Layer 4 of a small transformer language model trained on English Wikipedia (14 layers, counted from 0, width 128). Numbers have three digits each and are written without spaces.
Take only the direct path to the model's output, skipping the later layers: a vector added to the residual stream pushes a token's score in proportion to its dot product with that token's output vector.

Output vectors of the tokens that the questions are about. A number n stands for (n - 500) times 0.0047.
"rative": 521644485423440714411710428492231425382622721605263440662681347553311333693600418430545611381553580680945387657375552455481331470556465175518628422571513435501492441565585644506555467438360592480634580719606364373264525289353421342419530558483520601552369479449452551393473495477537619374448604884482360615332386721328500523441669385604567556443525299406491702589566482497402550448497
"election": 529401417506500700540612428505611286235349648752687494612529252591475432491561608671330637558371405549974410755648603352533224355499458186513500363507377414470560637538429534471589512636506326484714708528702311460154477428480316318298556472487442552448352485695346516427497750494749728476463677601699488498164323540552475273503607504517633590242577498470696713517413477294385505519589
"mark": 565524574499515687366446329528446389433517468775368397488575388420418520479567341526549463485553464462743248532346566503359330524676419236549618464424484627477473544472554621579610438606322589521523505601708442548207672369404503486413616458583550632559411491270419628551558522641481594619522588445579426469339244519576639495309538529574635609493757644533502459554510469387487427355448
"ify": 653478365356547632464532321638523504419382492638643411695497257457386541430646591533348724517452533455900530524738532421470584264609419255552578394666347608443551601433372558489449429591481376509489508690486448528134545402434405567392554359296715785312418470408604592552523586479773583480546619546453322481391372694407655492399672386510652561330428514621471508469530277579422403473566
" edition": 376363479541531592379544441566532407567503474599442456502405437518435474518518415524381660448683439500777390385394568453361405450601544283568496511481467629531422554608520537577590422563535575584559598623505443564232339466479471530465566580490566706452466482539612431306555464520648572402476491486603378469364373554557528498476571501552512665508622561615490609443492427409376537374423
" ever": 548430330483657554475472464547492378502562515615248479513526473532524577527382542559554545556598499431828415481563604426613347511599451195566425558501448537482375537493563424590475461436450631468582489618668404657373518463554406391486418517294438456415493478516533601477521542457619543357451588430497471493348331514466441571491671400544529494584665576475477541528595505481433423564596
"arian": 620514488549601659481656564492347467614469384707530399497502228368573412571420352489512719494557431319955240779515492293463228582593442257300474379543275563489474612661600591497294440499462559577439481744495424498274492528531407355419575424441385558475357472543538732476524703596496689462532653556553344379507364662575500383541682518509480561477574526594437484504648253604408556362626
"ensis": 547482475296487665439502471649447650233496644560572420606536223538393293538404484697566634438484502500933481661604484378459268390588391422475468463656478513432349487532536383617561366537608577548536715607615472484132539367487411382453576453428513533387399487550550482343613506754425679571316532626577452492314396649446512410439506276506623699552732521633454495456477356386481559442723
" Jr": 520563654366598624382528548426464413356444544614529492527451344441512423492516562632573500412426392482688458610576523468443314373556430442545591530592398534414459403472551383468447428540538514571565576539570390507369494429449521498610521517457549460491413495373542472384508467539549709536517523496581432639425454686450613290482560475520502546424629535497540682440484369528498506544623
" 1930": 545451479399591570506602599533497475468661588625540504475601346540407565502437429509440616467489386373725468616583553367453325524469447379629491554466392525512487495554562528436488480605519587513551504654538565461173387403451479393565483457504539591572360475472548413475391570499436576501460611557510418448386406611409540481567565407476603544441601529546522606464504466314408517516631
";": 562610595530393540417538608420561409584433545605599330410564538530490635599589416504455451524590383570598535535491669664448584414529430527515407519591492312545434491358457352508405554541583487629580413444508441531284443564420441518456525508469402556512478500458577396623443463566444494366391612463470503522577419569444600642577554510504332487500571500462434418518431524546415538432585

Output weights of attention head 1. The head adds the sum of these rows, row i times number i of z. A number n stands for (n - 500) times 0.0027.
o0: 534407387408430470581457597460557239711650543609454390568642416450688533695331338539735493315431460364517439373504560573547589497473457477309547612505483408552312531394385288442241520563517523509520235328493618562662238502440525352487813404458321356446500499738843343580421475416407422556312580598479560680437572623516486437584692533342445667615586658728804501439452313542567510534573
o1: 481650540422511557721543283626511432652714406539438505440483426493385366386474517715407562469557575349413615561408740519459564411472533693605681499301531580304352437570436454689393588519631400329279523375446694116449537510442604339670601550432544487525406432449494382569565538493443446470561312399706606539514681567305725378398336508513321423308372660600584669706648462295584478574570
o2: 377421538469537697440505454425539449318650479420486418571584565495664345139541593608563445509538692505325595565635551454565616669709550757563412628588497538481356493454648641483462354466250430463492422666599462462416536304574524664597490425402420524459750637394437626377406549356554336380547326368307808614525699647666692380633365417295311218546407450523447196524574565517575579338514
o3: 456537663293544448564553769439603541700489365600381366467349705359317480278632412670396446357596541623492531562603424485359810506387592612535530643720455613657559523652607533575633800593441625631540413543261796370481483464507381221243336508445616467562493250588512576417369299523497509302565624279454247677597386509509554428670392549463533476445396508686316385477228543390615366405778
o4: 439716425371466421487447569409496504816499504538533476431446476756319599704644485548627418497606488507686371416508357456467561593598558499289479361517505391535565613273327513642516462524489478438743493394463524640412523524621348461658649701438589387196625502485511416508544655567464580480465526388268303552548226525374431496380595478517378542495388474719423383395551544788524683499439
o5: 521665551550467603471597449510492475456406537657664533435535491596289617407465460596538618599571568516454548553473365425373621693413418452535407708598469669484440599499476338619205517402505474625517496321609434578346611636462266362314641409479368508419641496545519316472564255431263431436542468445531652555458542603573498518490479302575517584672604534372625705419414427428600448452524
o6: 507497450519160322539402488583782542502396385453611467348345492424663473636568755698519549464429440382359659420596368494338444542696419540641726450434613310331392495331586663557486454566422410545475645643461737385588569553779505632553353492577393486424374451391382350411440478571750605435401586472499252637494376703467605346404489473621332470547196570551485586570620515598655587524398
o7: 520797496660380621493434421629378462470404445429533441764445619519412376543497487523451553327766520595533440515525456429803660523521617374409565456272613444383476736495764661459600214506371497520570465429660568534587459449469697318630365448448383620420848567417654583378648540366591399448594280241317728557556575339469417427447379548634313416317574616386415421565473396607301703356504
o8: 582510558476340677417599576655511459472337601392569488539604589516403644466524501417694439778352528625644591510542431705426597347364436427351592418465450688478422490572655453280702292459269714645707796315601546456468521431653167422578562439366438490732408377527290637488400585596486615628233614342157517607585474386565674352465594538456498305378357402498758402346458373720558343625478
o9: 569375608800578209422182425276634553514573751559790430633659404488693499579604584479377468441549206451536283363549477569500608384381664642608428506401350465480723437493449517608535456623234529629557391792499594607519269465413376577388522309547517470655439378568374557441307584490431453441599456604659556566857631447762435511443220530333348489357677553638473628460343456589576384289508
o10: 402778558374728194565372390627436578319400543481693398478764585382506562532636328406542409536683461423586623689402765315471570563549541425603619449655627587420452481456401360493502505428492400507417449370634382270360623428508521387611418527646634330363746379592598321298507421501325482465441562539549771410562378378362626715341591631557494336309736612618647477514471426703708390232440
o11: 439377548383364375305522480475440595645519517527389632491646448507619495452446416499529444367466372560438305423458646580401545268421594491527620351448631414485359491674619429245509523438640597505417637617453490369642569420581496407655652400626710612489235620503396578540453524465436604587506649638465426381381539424552569515539402553570692609489572563656601753303568303599374456414483
o12: 585427460424433486314688568479563460294497538245689598448578548413619497185573608716577503311558453602351418494481482715297421717459392651568496482768636641551456279381683437370581200413556533605460360690308394420673630545403594539464654280489401486412620846445567446454393204528709492442415455454569450579419657501657436237508384530642404523503567612490537682235375485646408760502675
o13: 491560636588481359433664420750512254690552459349383443517543703475337541576321540711646314622518259537582516487542675465578594461395564331516488507494457468469406633768530644437274543649321477567490554632492523421476520563282500347836343374426394632606610373260465402747523325504359649600461542551333252493260505556666703534677538591493430503588353489507481576446431442889233506531279
o14: 494541486455185442355406651663720479171308571703548459433359378507382596334575595493536435544461481519413452394689340649473535435312226505509530670579537619265425540543399460400437585430582486564533221364474538753582446756428494572386272497544464472562726382500366596602381503708593473603479423511658383570590693584451471779590311436489541468576500484555542680558711437257677537459546
o15: 632476421521505571544474667360494505516714392302396578541736600357397425501300484802499565577651461369588320583472381563306544525602337446298493563460591590603342357518515481482498415363649541512439748668574547378534498305837479165557619628420530497451458392683416693677536713441277523433501427459356526521621674502419362358145521422470247705708676517586420387737545569406543312514574
o16: 557504527514474476599483605430433438387524419613314411628461790231550546461398353463275338408554326777504432619530635310668211593402481415499498662464619408732348642428891584441458811504526582567346227709395319520709644382636516513295224455579518421551535347358760563613451530460227611350473691551427380438519406368710451496356584469499628515643554564550509540557496808360376494521487
o17: 438425533565557433402517685610430488431482572583560661598320351671347524596451420490376680779458482384418633441372467488318435482470318479588472541560536491454503437576400525456356428464376380597570538711668409473436521429336466637603588570536490655614434247501328749343530508499334492593663680731652382399443625558419606511530576355523379470614417518545590567738762641296411081608336
o18: 561436627611543348647550330456359576745265149713500521479239487456326531391437607546390505285431303376583610489662298478456410591705677194715431425568535426450529401536535704570654457554528484614290730658555334395503404580644572619618407580603720645354701482580979395319455461363601522338419482352533480522379469536669657770574192428573343612431381467526504626515395683352184428717594
o19: 579421485486422520489457566449435489766749472580266566567350498596624657573456597557546446432473551480445387559465461622647438355481585497642492597401493399609487430391640417490415605522387433232455361504414510494509474317510611504462442560546483323473403445560503632664493468451563612614416533443346330585465554569625434460649688417611569366762356600303451352709923563198561411503508
o20: 410649615348372510281623558463424718346384425535338352315549658542542345456451440720518259567547439554314406438521430501443597497468589394500294337650671582531428414068641317363525369370769556308457569653534488784497494587341583463570540826670483463313370217748465560598606479586170655531444494476367402484463709752464706752703343505582635434566661498442604786348685332631594546280622
o21: 616508656429578331491567568670549419265474412553468475486293621587481487445622567560489336540501571478569602474424613510599368451503443482697385590493469605557428435504245497609483542568401451511474510427291385495572420435559441589519540577535385294475481502578721683515528472435504352506417522611759573474498496461460406513653652564461349507543552525507511492722375493244479471587352
o22: 432538575559460488434563602751440411363580521457658683524359515510301464248462554492499446836596518485624234401399451434527404447719546442319413488495656413346407394327619441499597247510461545483593491726557522714507510669570601446474487456566564532612717349336630767569351433699329622446590313551588331567649539537478316435125397534654506518528465462710503525515659561607475312453336
o23: 488483431577363347481248432848386572397282862679590612737534503589636644516307306309466803366540526496418376578473407433399479538275223403364643540641583554460395519769615657473583535462449403524326662162407348326586602484766512376272454395344451764581587557720276627607467619425588464470623727556394428591341569368558683843443297457590532463635526692430565248415580292253505647530539
o24: 492479593606459561409596405432514522548584433466412620410665630561199644381580578759304612465440417541444432540557383628375537562552542586418486570536524477629478582548636548535505495449341457567542672501489624259437651574424271462340356443523407782744583396481329336552431288421345425360484496504247469610576585604651671356552577392477393470591447561461527345593614511534499445574551
o25: 276486444556561549592474364314543389846502548458551611531484665583467457574469482258224638547579641687390487431375745361556342490413357465550818475528551283465553377274567553618490443551601428496565344381507463701418598631415645549477530425508556488329656522319295347555472354699556513520648705603463256549417424521452513380559530382463445532583336468475391327514814494595608818438444
o26: 558511469456549648550484567581628295363667476542513260624481448302521495401440391397667295511476564383601662481502500457661445604476506671517492625500449472490361777487487493758251610480508421504436340479482602452528493532440509494503395396457385432564659452385580509641398486536214550543444535513552581549362487565568597236672595582416455383411372677571536422653558426561549459334471
o27: 286593540544347666565349414272397451566490609663663514497610690625424606312458467950347544651560540590329579676563501234538582655454446342589499471360263405458566562580409370596405482522454420275640395560402331494501458607345487463572463657677480460351343404658273389652623391492500322601851490548383374349533850614363632653784425475272509613524564433515415299669335477525580675525378
o28: 505546552363502509460626559632452474559459477527436530428261510514475470330391607558514541613307373494576619531592788563590327374420394435491439500505484476493480594703474480464596599393627608500385577381382585311534488576335437430747617571497523485515518545493574491346416494530387729445512671504632458421350521615324648425490434562435522461452453475482597678554314471484450463530496
o29: 583580632252412486455564661536467462551420505496542471650154638475550642354553794667602373650452595599482286508602446576592503331537593320532456537356386597496408505678413267476886426498379612317621427228346479575499251585461444319671628618469550245520613460657369789405632554558792528592527485309431465332614357416500452591782363479566573340475612454549370576469386504272531676518462
o30: 603459586328501442328434621672363391577454571491527512611484272517493538342441664811529515546527377415590647545484464325391262674537268400208393780681467579646602443578295437733401440424658386511371550573342288559611321649430565528560645508504227649484505579465438465452493475564704393726495474535492432557304397603368368509506922574578361487516417599633521614425378628691477491481429
o31: 635429555434627549490653540576408419684533694276476535509364535356565269215488442363657362469582471342554535607450643512656403404249547516457579484618610465541517384598514475306598517449583571461444649495440597321633226491286690502660756680420476558678294466300626535486296459470585434435563389361464529501548696673438810465630393550482515515274523623360503241471730471399666552439558

Each question shows a token from some text and the vector z that the head gathered there. A number n stands for (n - 500) times 0.01.

" and": 593537404566582473595475343598459532482573533426480455674448455582381457516606402508507503492497
Which three tokens does it push up most, strongest first? " edition", ";", "ify"

" of": 582396597711478533365433485621497416557556584565629483466612600649603318594308599576452691517436
Pushed up most: ";"

" the": 484602446556559556451430404619620460343601513470493576512507529575562366527506621601555522482509
Which three tokens does it push up most, strongest first? ";", " 1930", "mark"

" October": 494555423602520463495429432626583562403591533473423646478528515609395559589500478593543522412568
Which two tokens does it push up most, strongest first? " 1930", ";"

" 4": 743600350509479566593208263556483502514432521515454556514577507579312340504468570420457237608462
Which three tokens does it push up most, strongest first? " 1930", ";", " Jr"

"ration": 605444437396641490356331597508580496383504383547526591367592564715511596524339429594524594558381
Which two tokens does it push up most, strongest first? "election", " ever"

" g": 525375394547628467436526414681634562522532579341445520460488520556435543464638381501480571397477
Which two tokens does it push up most, strongest first? ";", " edition"

"re": 545432529469674432614599629323743380601614403363391425535487458557390441415591568449564537684542
Which three tokens does it push up most, strongest first? "ify", " Jr", ";"

" now": 575444466625522574569425450645596464511601712438599569586504644632585333499421625361474451527460
Pushed up most: ";"

" charge": 439506369552533551412347490667502481351573569544508634571496484673632353527367506553555632523461
Which two tokens does it push up most, strongest first? "election", " 1930"

"anc": 458415596429605411526442560609780568442579327571569562511606498490639401529584434351486447248444
Which three tokens does it push up most, strongest first? "mark", "rative", " ever"

"+": 308599362815437583213455661409355533154649501671724751391756536494614681861463440725463532280432
Which two tokens does it push up most, strongest first? "rative", "mark"

"bert": 519356459381478456471520539612494556558506502230583387456491311587410485376505572391506569510484
Pushed up most: "election"

"_": 434372521601478471715256651517120481774493430395400444489449419259500578721690363514523333487613
Pushed up most: "ify"

" Add": 476389352448636449528517444471554611542529543422433492566450533510516556431539302469492603526471
Pushed up most: " edition"

" included": 558511448454555444430612470526706546367564611372417609445514502638594462381509503463485591438583
Pushed up most: "mark"

" Common": 308339535428441345576577565481437558647576543348586480439562412567701486562586496238438489424562
Which two tokens does it push up most, strongest first? "mark", "rative"

" Knight": 555366188361558427521418482591510595340525637399466505596573568516463650332497341519466602514489
Which three tokens does it push up most, strongest first? "election", " edition", "ify"

" diss": 554610724320494506405506376425596503446615380537845464505602605450579357583495656447532359463522
Which of these tokens does it push down most? "election"

" 1950": 393687471464372401599424401652523542377526492457343747553520353629416605587502463680555515390650
Which three tokens does it push up most, strongest first? "election", " 1930", "ify"

" when": 597495531595383432395419418661457559378559574527731583408681666556576381533471572580502510499571
Pushed up most: " 1930"

" Gro": 522369352446638413478486465545597601488581541367458500482478574519493586428548373495508590518522
Which of these tokens does it push down most? " 1930"

".": 473476356480576422535472446586566606450559555420386590528475528545480583476537349564529587461539
Pushed up most: "election"

" sent": 375402531378607584615689688379610428701656480416479438610454487712604478559418433447567772616540
Pushed up most: " Jr"

" officer": 625368541426592384472473442637512491520580372569705432387634553482576300459430666414472382552456
Which two tokens does it push up most, strongest first? "arian", " ever"